Layer 5 of a small transformer language model trained on English Wikipedia (9 layers, counted from 0, width 128). Numbers have three digits each and are written without spaces.
A neuron's activation on a vector x is SiLU(gate . x) times (in . x), where the dot is the dot product.

Input weights of the MLP neurons that the questions are about. A number n stands for (n - 500) times 0.00092.
n106 gate: 316404419652470487549455603445504410394576583654480423517557419641760463559404288519438325480606470288719580321266471295516408443448525500460503459578576557575483497258456483629437563257457746650544559551599466641391446510733237400559441619634599617417570327480524456375740597566456621404404487420423572563579655584514648473533698403725641484486530301393457497500626381397452325510527
n108 gate: 584492578545572656326547641344363454277357489420545317375694367473448439679563655390552512530462623719307277323512658469496477511426522662378312402488564766582559447546344697516402455796720516614359452388655481634298481582469746489395575454449516429437763591379406653643631649477554403470465595519427042659516255423516554596786481447615519440508376735580395589436496666360523496313457
n149 gate: 518648381471660638667631529521476565493475254420633443500504134448429445472313576507355427464666611518345605570641373661439437409464646444445565448518594467597403543559429640318457507349421739507584330352608699368697364426489434363669389637283615766323595507475608372453486526525489564309279594536518532529582258489675408357446507453292467378645640426690306341262444680543337515235422
n164 gate: 481246417603619359372224612340609567496434548664397306456414650442333228391538559518558478496422526570462481571325626545673378366409507482541482500568419477620702382515645353314452515727558473593627471602724628624496575595632590457441478443527504841496563474493481339316617377662624434430523541533519772271787264361641203369430431418666500668364504775437522591341633496570269466614470
n170 gate: 612496423290305667458648588496430600282591464872421446302604470451512408387352357592380512303282670536468429508417620391551308416250797577540603508698516545534565330689365322492721385394426406644532492528451363547488468737459496330737512451656202516517564492318549460397516368638282594496627302337828476258722536419369666656571549620583688421520468443544469427361239200556480589343508
n192 gate: 410666472570387710261556555572534438705565601680711516380738521347397336428520790297451488350268563419401554279565474268431257387553567613383234480472581128579612647422376330456273307473642787484390538761588543473448531504544547481473569516648456307181426306438496606496369543458622420635773465504586400481532612547616386602481552699451496320472527516672469290380405272535472449377369
n211 gate: 607718429635628511626720507568376518544420580636460535555264457784536518525413759660482607515551466580667577455588411411591515695389612603555522326452533772508538354537572545590664482587637621515308299563406504583485366508974574422576598608398413310580695408427628722555681408573363680642595555588415515409273526548620545589576297581447541587631464641555591563299519449489369229380710
n228 gate: 677447401543672421594240486591661640661560303338429267614511569433567590444426561382503735663461500439693489671414656670568316392409455556413696279576607664273670625478651416445496600450299500691291595613474453366430380478536471590151472562533515467724532518371596363532465547350253511504437446328590482500456518438309493681571669590511529546507337424634387646407474625708306442610566
n241 gate: 485449545441618629527424504496419522647686401548467268636655700572294285478538650603392612295599534416526614593419539429496489563489496457630496451541717369496364518593311316575496537598605307533300233538338500631564455292620534414269485609534375614565726257412496307540609333522638572551420493504567701544618463605413320545251557511903764209556595478626518766526368419423534470620526
n243 gate: 604525462793583313535444388468482226504434401417369461496471500573451425781543232624423647216438117537471405496369403379344406363321476307617364526391628711348466401299551542648570669537561581454316545546241664488606492577394614609381386606650462444474867111632419441558582446640714370508603376305450455467500578277419353529797334220582600201267405479467582593256432529595411613516326
n282 gate: 489518714419515710174492448511468515500424306382580631390552418489615710446549544209471608576580701518586452362423507344303579684417314603567515738649566552725353599504489608406493526711377458537470766496526761417489362782354567418504540504557651542588537533430526522507562530120563421697379555224408649493458383593376299644507455485569555518421667645711536332343301456485515374438541
n295 gate: 477370551262477531202620504583462268669431427500252540488744504456613577542273673590568313328554480442473554508577601613684619585394500440663546698625523634467575511570441390504446423458519468581496640429536715207453738504296570275550355555595484759600632681523433519374580562373543629446572719357620481435922561629639414317623381302363395584642722359733237410661460416346496445542603
n106 in: 587744747514517479337489490375734389479370452531497656407601485275544302449518493507429318558531714724567407549533648437596351455293427537619517649402562595727564435413575268514579249514633518354521744644624623636518675596521742557517456585386699393378465427521546308390510556569496718538446703697458349490543638391433412469589432580590382561472387430594490419462776387500606549585422
n108 in: 316373393570574562390576410713585531748642624566385406543340603496511512588568682545511312793488681805378236476370372704488400601470418530555496596311372583396624550677640366401454581343232508586688424512313386389663449584342319606539439670612444653512355465407432641600512297458406279295504450356398796597564519449524634292546472445237547389552704374504469706399763477481528700247595
n149 in: 389504601504245378424571595466612783652406466707530436424446443563478439433520508603571523598614566549488432666412422373319242489485544533550594523403693570586316447642594225745557523451478453531784455341492253740555539258659295541583241624331484508524508641629398485711225255523488500591559390378611553477433489423617365442345574228754477639399383400496406337580457614717699400801570
n164 in: 517328548706430517524390460461402720536559596490316179417594535448334750346514510532503594599334372546598573615702526329450442410464223568460626301601351510418363546460538524350569397586454302503547471544425436687463537316598608571645382531473189631642440556454322570556691413407473513447486646543520569576445636305616429517566483497524366562510599605574355558344674626690527483421503
n170 in: 387329687403463485379697594405447845403389437643415618504632615535460414136388571518434591467452447399447347549425420470467661324577414471519478284333478698496542615625496435248593377544533369677662771584561485412385451611435489366377223527442481558204590522638350613426704395370390680530434366186519515463492667595485644557727515395578609341672608519402544306582630731425400633485393
n192 in: 393536597379353500358599456514628713595616522596580884544555395504575507450542380603615648678624504558493401459500553467427278655414770229607438296396533399555425740663734407335529420645514504688611478601571589392579359586358515482336656436602477690370378691409372474405554504496559421474322518559659362434466347307545247585555330271489215580451496466784435545705402536551406352435492
n211 in: 359578675382403377202695698582783452531487531403522321487311500305341460263631487805457704439413148491629491576403355531335401408332424534597361635656727518476216692659473183388465531452168441425341543353612415565724323343679424300548370545328612369660557640596586527656704218439655578435672531526597504290351308540685634553661356434582557647209539660451855656448334443728365438760473
n228 in: 435517594602391486543454411500433517527585428517571679412517544567493685681599578460613773632452476691313490445511553528649258641557484517579660447576670723438563456376619563430666401679466507507510343653535309426458289405416365530503402653398588270546668418558560476242564386667420554435380606459438382394708605361300333441575272411614345314458503590583510528422658717664420597392664
n241 in: 319294402576312500467529484617269608520792468620465579532312390484262416422463429299247512500317403460528365735487318484251439512371611550387520533617496151500381694448422370361453571390700357600516313630643682520635528606476589667670524508368390401562548484492434536239591416270577406250471369404488776413574520888713443311128549636633388524447694411532461455579533349309431528492561
n243 in: 558333630606434488564593751544634373602342631352464715704706300669247504745589484635496587183410479594537757421638615773443319323564457480599423412292520396478390512657513379672512557666722567434434288429420338710592628542387853536695557529525437445564488553484357517403784397704521540308644439434743561512496773666214600327594635525560640549433565396331650658545647219357358496354559
n282 in: 348187452482349669541559316451614529518660597442663395454680557300433543620308318674511569564621515629464314573782563540361371702454466465583379500627525416631448607536459401496660586308405459417413609471368493507588420423551456517536518628548397856392392285604703543347475590575624511550433575550561514554207643624658369471514511258474298436386475365337255485779478461518408598465309
n295 in: 413543612430563571610496465408603272266395531614504553640492546557435567562646496439339528547414357566643461468549413753706492484600552610263411907357602516500556368504355608560372745543546512331449354301520452569773480693496532428481442312363733500802425175199480563469647445391301573196476469449405399348443278571355476591414415776618701535328512345468612747531323399422692635527356

Each question shows a token from some text and the vector x that enters the MLP there. A number n stands for (n - 500) times 0.0077.

" E": 394676550579366376704562463491665616350496600706490801352439309566448364449437464291380621504469471378597445613705492514581517558461390692418636507619426673534622484605501556449527526424534621647602775702415582334527417290583623545605588508628430356449549492488521541340607440349444623422553625339481378456472669601547552417426439666640336486669625457524488509582502600582708514497571
The most active neuron and its activation: n170, at about 1.9

" track": 549360549501384512679631652293663812306345629418578670498659370444514545399648345301549462322579627413556399504620542434444361437461556617535510521635721591415617308376525616519519532570514489549561650540576510655490473456535349715388524681456529499423674453554407455460499604454581555644369682600350496718432434472623510409528406675418187481386598595332452565601569376491716561570577
The most active neuron and its activation: n106, at about 1.6

" and": 612443382589410496570475360515758498307423581687465611562600511403515559449449411439596449640461568513540351446508461363632496428580605488456392577509567559390567500424649456463472539358397525509500592487436523308497412488283425468697633571451450583505813671542325730528515612470293311463510760478634478544379367587441550557411355520565479478544420316366380721336677411406606385563741
The most active neuron and its activation: n295, at about 0.48

" said": 437560546658601277577492217448544534604569508374456529533675479413433752367346441676648446311425489474468391619549460510418562333508594241580487650456490460300430391493619552418560651443383428305645355488551486592584456397389427508627585500363386431423706557642345435491531512389476429196301673412640456541543281548570225557394426444750469550384600401530464618591553403340664472511509
Which of these neurons fires most? n241

" sub": 319502480626581470556507592510726678397456474609388592633294400503457569397498364391450511491505423530582471433669345363401557502660549618644309471645592700265627344488489411589462488635517498621685341572501579505727307419480420587306754490610636533358660419369438415624457436414502574323469526467514364604419624470452441397481468453616441451379472379383596470329622536621742654443529
The three highest activations, in order: n282, n228, n211

" He": 681510551525346632548630444592695584397457638559364685428335240279581400570419716390480366321364490489438481554533516446459324428389507694588391495456581502412535328361606431709516559295357459510439627520580551495595398399516383538555643661510286519502551664513519609457508638382477318367476523488569383482546499506553504447331446508606531443560496194572431477502675412294610414620684
The most active neuron and its activation: n106, at about 1.5

".7": 442609307514343413390589411568645606605698778451528750313469488495446414430407341556678424666509769303383467397552552515650640730398392506298557510595523509506603467534401513605474548404343421309648509609350672663490627443426625557414502308481509637595472557413547529395593576557554492492442532377568407749493575500450504560584580428602571663546480418427377645513612626526672656551355
Which of these neurons fires most? n211

" |": 575582498633493600659507564475831562467606550514578585673452494357450579455464339314639410513396495348470400590575503582616580387468427481345459584571586561307499660493649433446366543412513324506485724522639463565626420576374462401640558680549409369605557588600618438392454619373636238521441603563513671555401635454595609508381351621664447438501598555283447589413452447327510558609541
The most active neuron and its activation: n149, at about 0.28

" date": 512560450672529336672645615464574675352478487503530551414600412425439544372570557368555405584523819370627666646483486402421652471506534604459371413670450511320666461534565592468442544490510258654671553473559739639565574351389467604468314621444498631548634526509413615491484675293489348365365596507431332682555431497477322602438466659479235595429600682403575597622680414476667544593559
The most active neuron and its activation: n164, at about 1.1

" was": 505452591576478528593503610557724485340413569576585641477417483558514446512579545544590526444295704423483372579618598474591466449319579484524412645646641560310555568458551372488495634417518623608519616417672492538509323473201610587673549547344496606494516636533587431478486496417522315389399604490345342741434430447519416672425452549533579567518536433445372541674608493231538627254550
Which of these neurons fires most? n108

" ac": 459442672477449518503691546760519574160620555515609594523565388653525485512609307375669495378303427427314489721646563582403567433576666625426586450619499683449705526519663571576564577528430279643602420658560644528633377398357330505530696527558689704597571392431435506471426565452590556379435465319513585609653534375453473516486421602676549498563478456439639421368624464665474492497635
The three highest activations, in order: n170, n228, n211

" on": 736383326614432321455606574435593461308613474717541520506569353416432658533564354544565543601369548345415419664624445567446466268344586483456390439537551527373449346465689369482393402348317470556659364462699697483706465498389509702585617440354533766458704574478466587640394529453459337397433496454545333568433356470573413348614569575551469469380554550530348556633511477506586527259582
The three highest activations, in order: n149, n108, n164

" 20": 475451376525513363386562531556622606595673556645437712316465394386447375486536420347588408633475538449363560500633624569515585540436263485260714484499440662373504435476369422558362481425530473332603474580446458534672576315383433686636692589498508456300558590396503388351492677437416386476540707314394502725434538242449568611707557515629352588527506365435513609614342559359590582569576
Which of these neurons fires most? n211

"\n": 550417431582473354587838435572830633511494389483551571527616421392401664476548401268479406649410553475443782522670470538571441403430603485656410533639518474384443461429489405452559586378578470400511507659611585352522526616487561620560716491645341603402475613637504626438567556398506404545312521397394516540382359422384525550488382383719503451498491486474505500525670367565585421494586
Which of these neurons fires most? n282

" However,": 547531447715496495624531451423779561428565509383373429599423376374478547544490685501680621413372688333459578423553587560636475315390678317639361605470503458429409481603699387431528428409412396453480518417554641460634518523341520600727584357359463685571669597578367611437532603411427388240421625445603399576539269471586431407506419543691513605539569419575395549602643516349577510488592
Which two neurons fire most, strongest first? n295, n164

" C": 567614462566542388763535507463797530374580577605599650361410403451548532529520593325548489548383455516497368558699482626396518515448432530471615595509463707347439624522386532483639639675504354639560678631616607537650426382587577523474521406599338442345480603492596563439443414392492490385488594458528545568654628416665622500331471670598542363504529462582647364420596715388679313452596
The most active neuron and its activation: n243, at about 0.31

"w": 447568281397606494568430612487562377508653654611513595511580517271629561734625372554632561440546428538507400201538497476514404525264523633356673704469504502497414343627302448557329641427312622408828508593593550548560377420574295645310672553482460571496439536647347505404412412447531377478532273421554530551380705506565438677559257515593547505584649377457587572448599514398638474354578
The most active neuron and its activation: n164, at about 0.29

" to": 598450480600324535573522525399686643387629610618687479616576346522420560601481566436743402444449600415494402457660416495524498489534661606479349494537502643525528526404496605403448456491362628594578563581439508409675408499229530548582516453432437621405648648575556454524346635474401204393460521525647613401292315490480502548502454602620432405411504414380402707600679598550710266322361
The most active neuron and its activation: n108, at about 1.2

"ious": 506307622386628594518429629290751534469482521704525610507542335399516513445513551370491455605394563386481432500673644401430705452511537500380426504552459683400572409575588476461351626518417558646473391539487580507571441526363500366696630587458471710499628552467214390277554704605374479532459520409663554600321319516351423413487394576727515441337537555549413438468489600557659636621567
The three highest activations, in order: n170, n295, n164

"s.": 599531397553557517634592449377821565402447518471604479479676396445527524462503432481488496645355717368491490520527453358593480348374724508512461608627606395278469494618583436369556528476487454538443477566527687256626373601439703627687723543602527573489504574635563679407507532496512374421441656446407366514482507512337415544431333659704560522542629501444555423494754416316673583554461
The most active neuron and its activation: n192, at about 0.48

"at": 602554417625589430394319561417756513399568579422589572380583588475424555435599361499747551412421403362518524579437425509564723561292558500495492505555274455514480638375383326530349716567603472463533529562620440508486506395604377611504620540528526678529496553618345535445501574413439337605451424464499626542653668429616600675443435567464315707436447383395215604553794406465491555672324
The most active neuron and its activation: n164, at about 2.2

"ad": 524607481571460579767478510270722524387491668567467668449367507469475384673502373331565478506412360401427471653577324529462540426474594651537403556483532511347470317430535595533418667406520414539536585463588606470411375428566522377461641376393323613355458385630501445626488476491672538460256511582489697670571550571643510473699550539441404688507606311332467579509822288511616492539461
Which of these neurons fires most? n106

" 30": 456412412557466432413565502544565638538655554598457779323425405362506321399586519336590471681511438505313684517569613627473568480403325483311530475502496587326520429424339445509370371401478457484623481562346469499711579264339546645624644545599542429358512525462627475363458714428537423512412600295429429726444488291414591619648591474611372648552528466547434663534459641409654598542587
Which of these neurons fires most? n108

"ial": 544506605643600579763354631530743553454502556652430620312656418309631671594559435279483455685533457387440469564608693344580640559483300523287620462478498464488695355455524543599444505618628563480597487466555471358575291395501499363329541523438451574553617385486347643391386714407518476572507590356706570427435385283352433517454339559447429554412491551401518611563619574422735556495678
The three highest activations, in order: n228, n211, n241

" inter": 455554702533538511465474632583596609324333498624487728633515399571281522525596444340485477503452404439483381511660230469609391465393547506413542404456484660483676441377712331632525585469589421542758380530521642407588458349486325572721596262682554419263574465352539475437497506476704627557503451293479352614548675544321395474612344712579344358481499439511689588538596458619701639370454
The three highest activations, in order: n243, n192, n170

" se": 550554676517397358663619487373529666276617577536520715573539392507458562401469530376626369194465374417405525557663496519476362504482389606351519465475630623561583429538640371610564534398477484687527595361509699355505393389415346563660704558621439382396551480460426574516551451349484613419205351511636535736486350428540493580421353495466345431467534352309785541490609388471763634642578
Which of these neurons fires most? n170

" as": 605352376590336484526516591590637624276339488502412641475496427441427582506420423578434542589388536611430475636714370518637351377446598588558563618612529636393438386264579395428450401423446522509495511495614693351598464406325409593587591502338468762380429647355506473510600476423427486396426403443635527744296227368531594337528428580491434480495693413423361617571558507251678657471397
Which of these neurons fires most? n295

" 3": 553546415553393384432537538432634688392576631635487715276452379380457310388562376326547431680600426393262388488566431687507586539417281450355507577529536625444597233540293461488523508412500592495557555555363507443655535267433545677557614452551439312419484527507510502422519558480360397517530578267341423794384479475404610561625648472630405593479600381431497480497420672400564685592514
Which two neurons fire most, strongest first? n108, n211

"y": 513485528528401423413493776548574469435395458538354604334338354488551491613508498556462555378426466440461472432519376430257727692370263674535594687566507562416746322618530442493263581582607497726793576433347456419580192432517539515557539539477497532400702434437494529463467598513385541619786559390633487597651506541669665544643574541462361516624513492553497784589594480524673439306471
Which of these neurons fires most? n108

" t": 361425390522390418596520487619709759415610593415375522448542279544435570613605472358613547606589526569410539542656443613537586610447535612475580731593585501460560475448611439852601555299360483746412705686462612565600433385452515482432659388497466497381551542416490512558523570397552394336319469508441499692623653373430554546343397509502440243490587317523559508570426480501670526645568
Which of these neurons fires most? n228

"ording": 375563442596425538473521572379543552329608580447515584484638422510628556467440504544565553541527454487471475518607521429395549268536632466396288563470456340418448353522534287665372571591542499471835473415578553685548436468554367545506419612392329690466531600412397595435621585435614522544642589218445292681603292242380414380536424697749484591312570404514533673663437322273608517359630
Which of these neurons fires most? n192

"ore": 301495424554500566584479509502599452452335427757559420475613514553423391301588721322544462332444443501600463512662587509602548469470600360391503541597444578393580323596700503377184441440602411622487609650501796526541425366382279474687643479540366553407715485313490616307497681497620288449484321293547478565512351498435487518549567446520394414388524585518416571331459505660657705643329
The most active neuron and its activation: n170, at about 1.2

" st": 401438443622674483638485545505759598499381645610567518570633374446406566433494559552624509628566473468461609552581440501460501577454479594355607498523586548500570453269509378583503543407455364643588563484525770552707452419497547290553679563528423481291765450623457584305456353496609567602415574574531399592458582571507513545221493516463330293527332167433530612409674559433737637543461
The three highest activations, in order: n106, n149, n241

" M": 591558449481446429692499477536670594344601715429521548422394434692626530481469340213596446486284547550437510563711375455425640605356511539469521709492607657350497486542507437520469652552409460549575727653512402539520483343594518647572713561454498583434587514491461659443384531474613387318307649279493552640569486711747609617327391598606589422584463600529545525505637690559527547714689
The most active neuron and its activation: n243, at about 0.51

" m": 402479397479616481648562552419797588447669515522510413485408389667416553300584461539485417460415538528547500484608466334527391551413499553385515662541686513413556461521533436762483611443282361529610561655466531521590380407513451550453533614534523495426706613407395671486416525578470519271236597300702630680527653608642634581319422435611480295486409489300554512495627632427589576642606
Which of these neurons fires most? n241

"e,": 567397448476411495675518359411775483344527486441505577341479465391535625534632563456631612399390705374538423455493587376648556490489468664461450534486548552331517472547794415402505482568544499596557564527334652365523414513285494545633672539384435619587657532636409511356420492346277494563388620370573480496438396363408595409450267624561557355661417358305466536512702486294619500474454
The three highest activations, in order: n228, n211, n170

" previous": 404392579593567542642524433278730494425428513687594594566475468489509522410420692514512504324390557459546562517687620378459463234510597500425391553619453590300459430418585557470443600563422502568627368439564528713577427338403296706479688580435519511445625678507332552343602609454452417693425497553582568626387338598460523423341318512681512493425571472533391457563552517815737763429523
Which of these neurons fires most? n149

" 1": 593618334548391364417557485444685596410642635516612612263553318414465363330489379274479460627558518396361428443609481647419633551535267361415467556505567564443510403667278455477502562464434516539573616604347586607586556267397554817588723410564465367365527468452501439413481639431441432493568531319368486747372492466433630526667651515531305554391613439311486553547329547386565589515504
The three highest activations, in order: n228, n282, n211

"00": 461436489423429484561365458581609675464712587539624679423666426377472279423523392428738516604507622459471491639635519620483614497459390366353629337507454531551619536319458499532395623532364399311686533564380648434548531312572287670477662602444646530581598492329573591491581716611587546443391737380457471597476604386228583659522614496553525639573489562389442787492539607441627641585653
The most active neuron and its activation: n228, at about 1.7

"ed.": 542553438512561531671559338356780500467564455477551461470729396427491484473493474490589450633343744330471495524536447399651464398441706505517430587647532378247441394600577492371590479430445366563485505513451658281618407630438684700636751596588469594464463584712557654443462485503385365381372608445405377486472469517358454546418383687699456589524602556469504488510740401320655554438482
Which of these neurons fires most? n211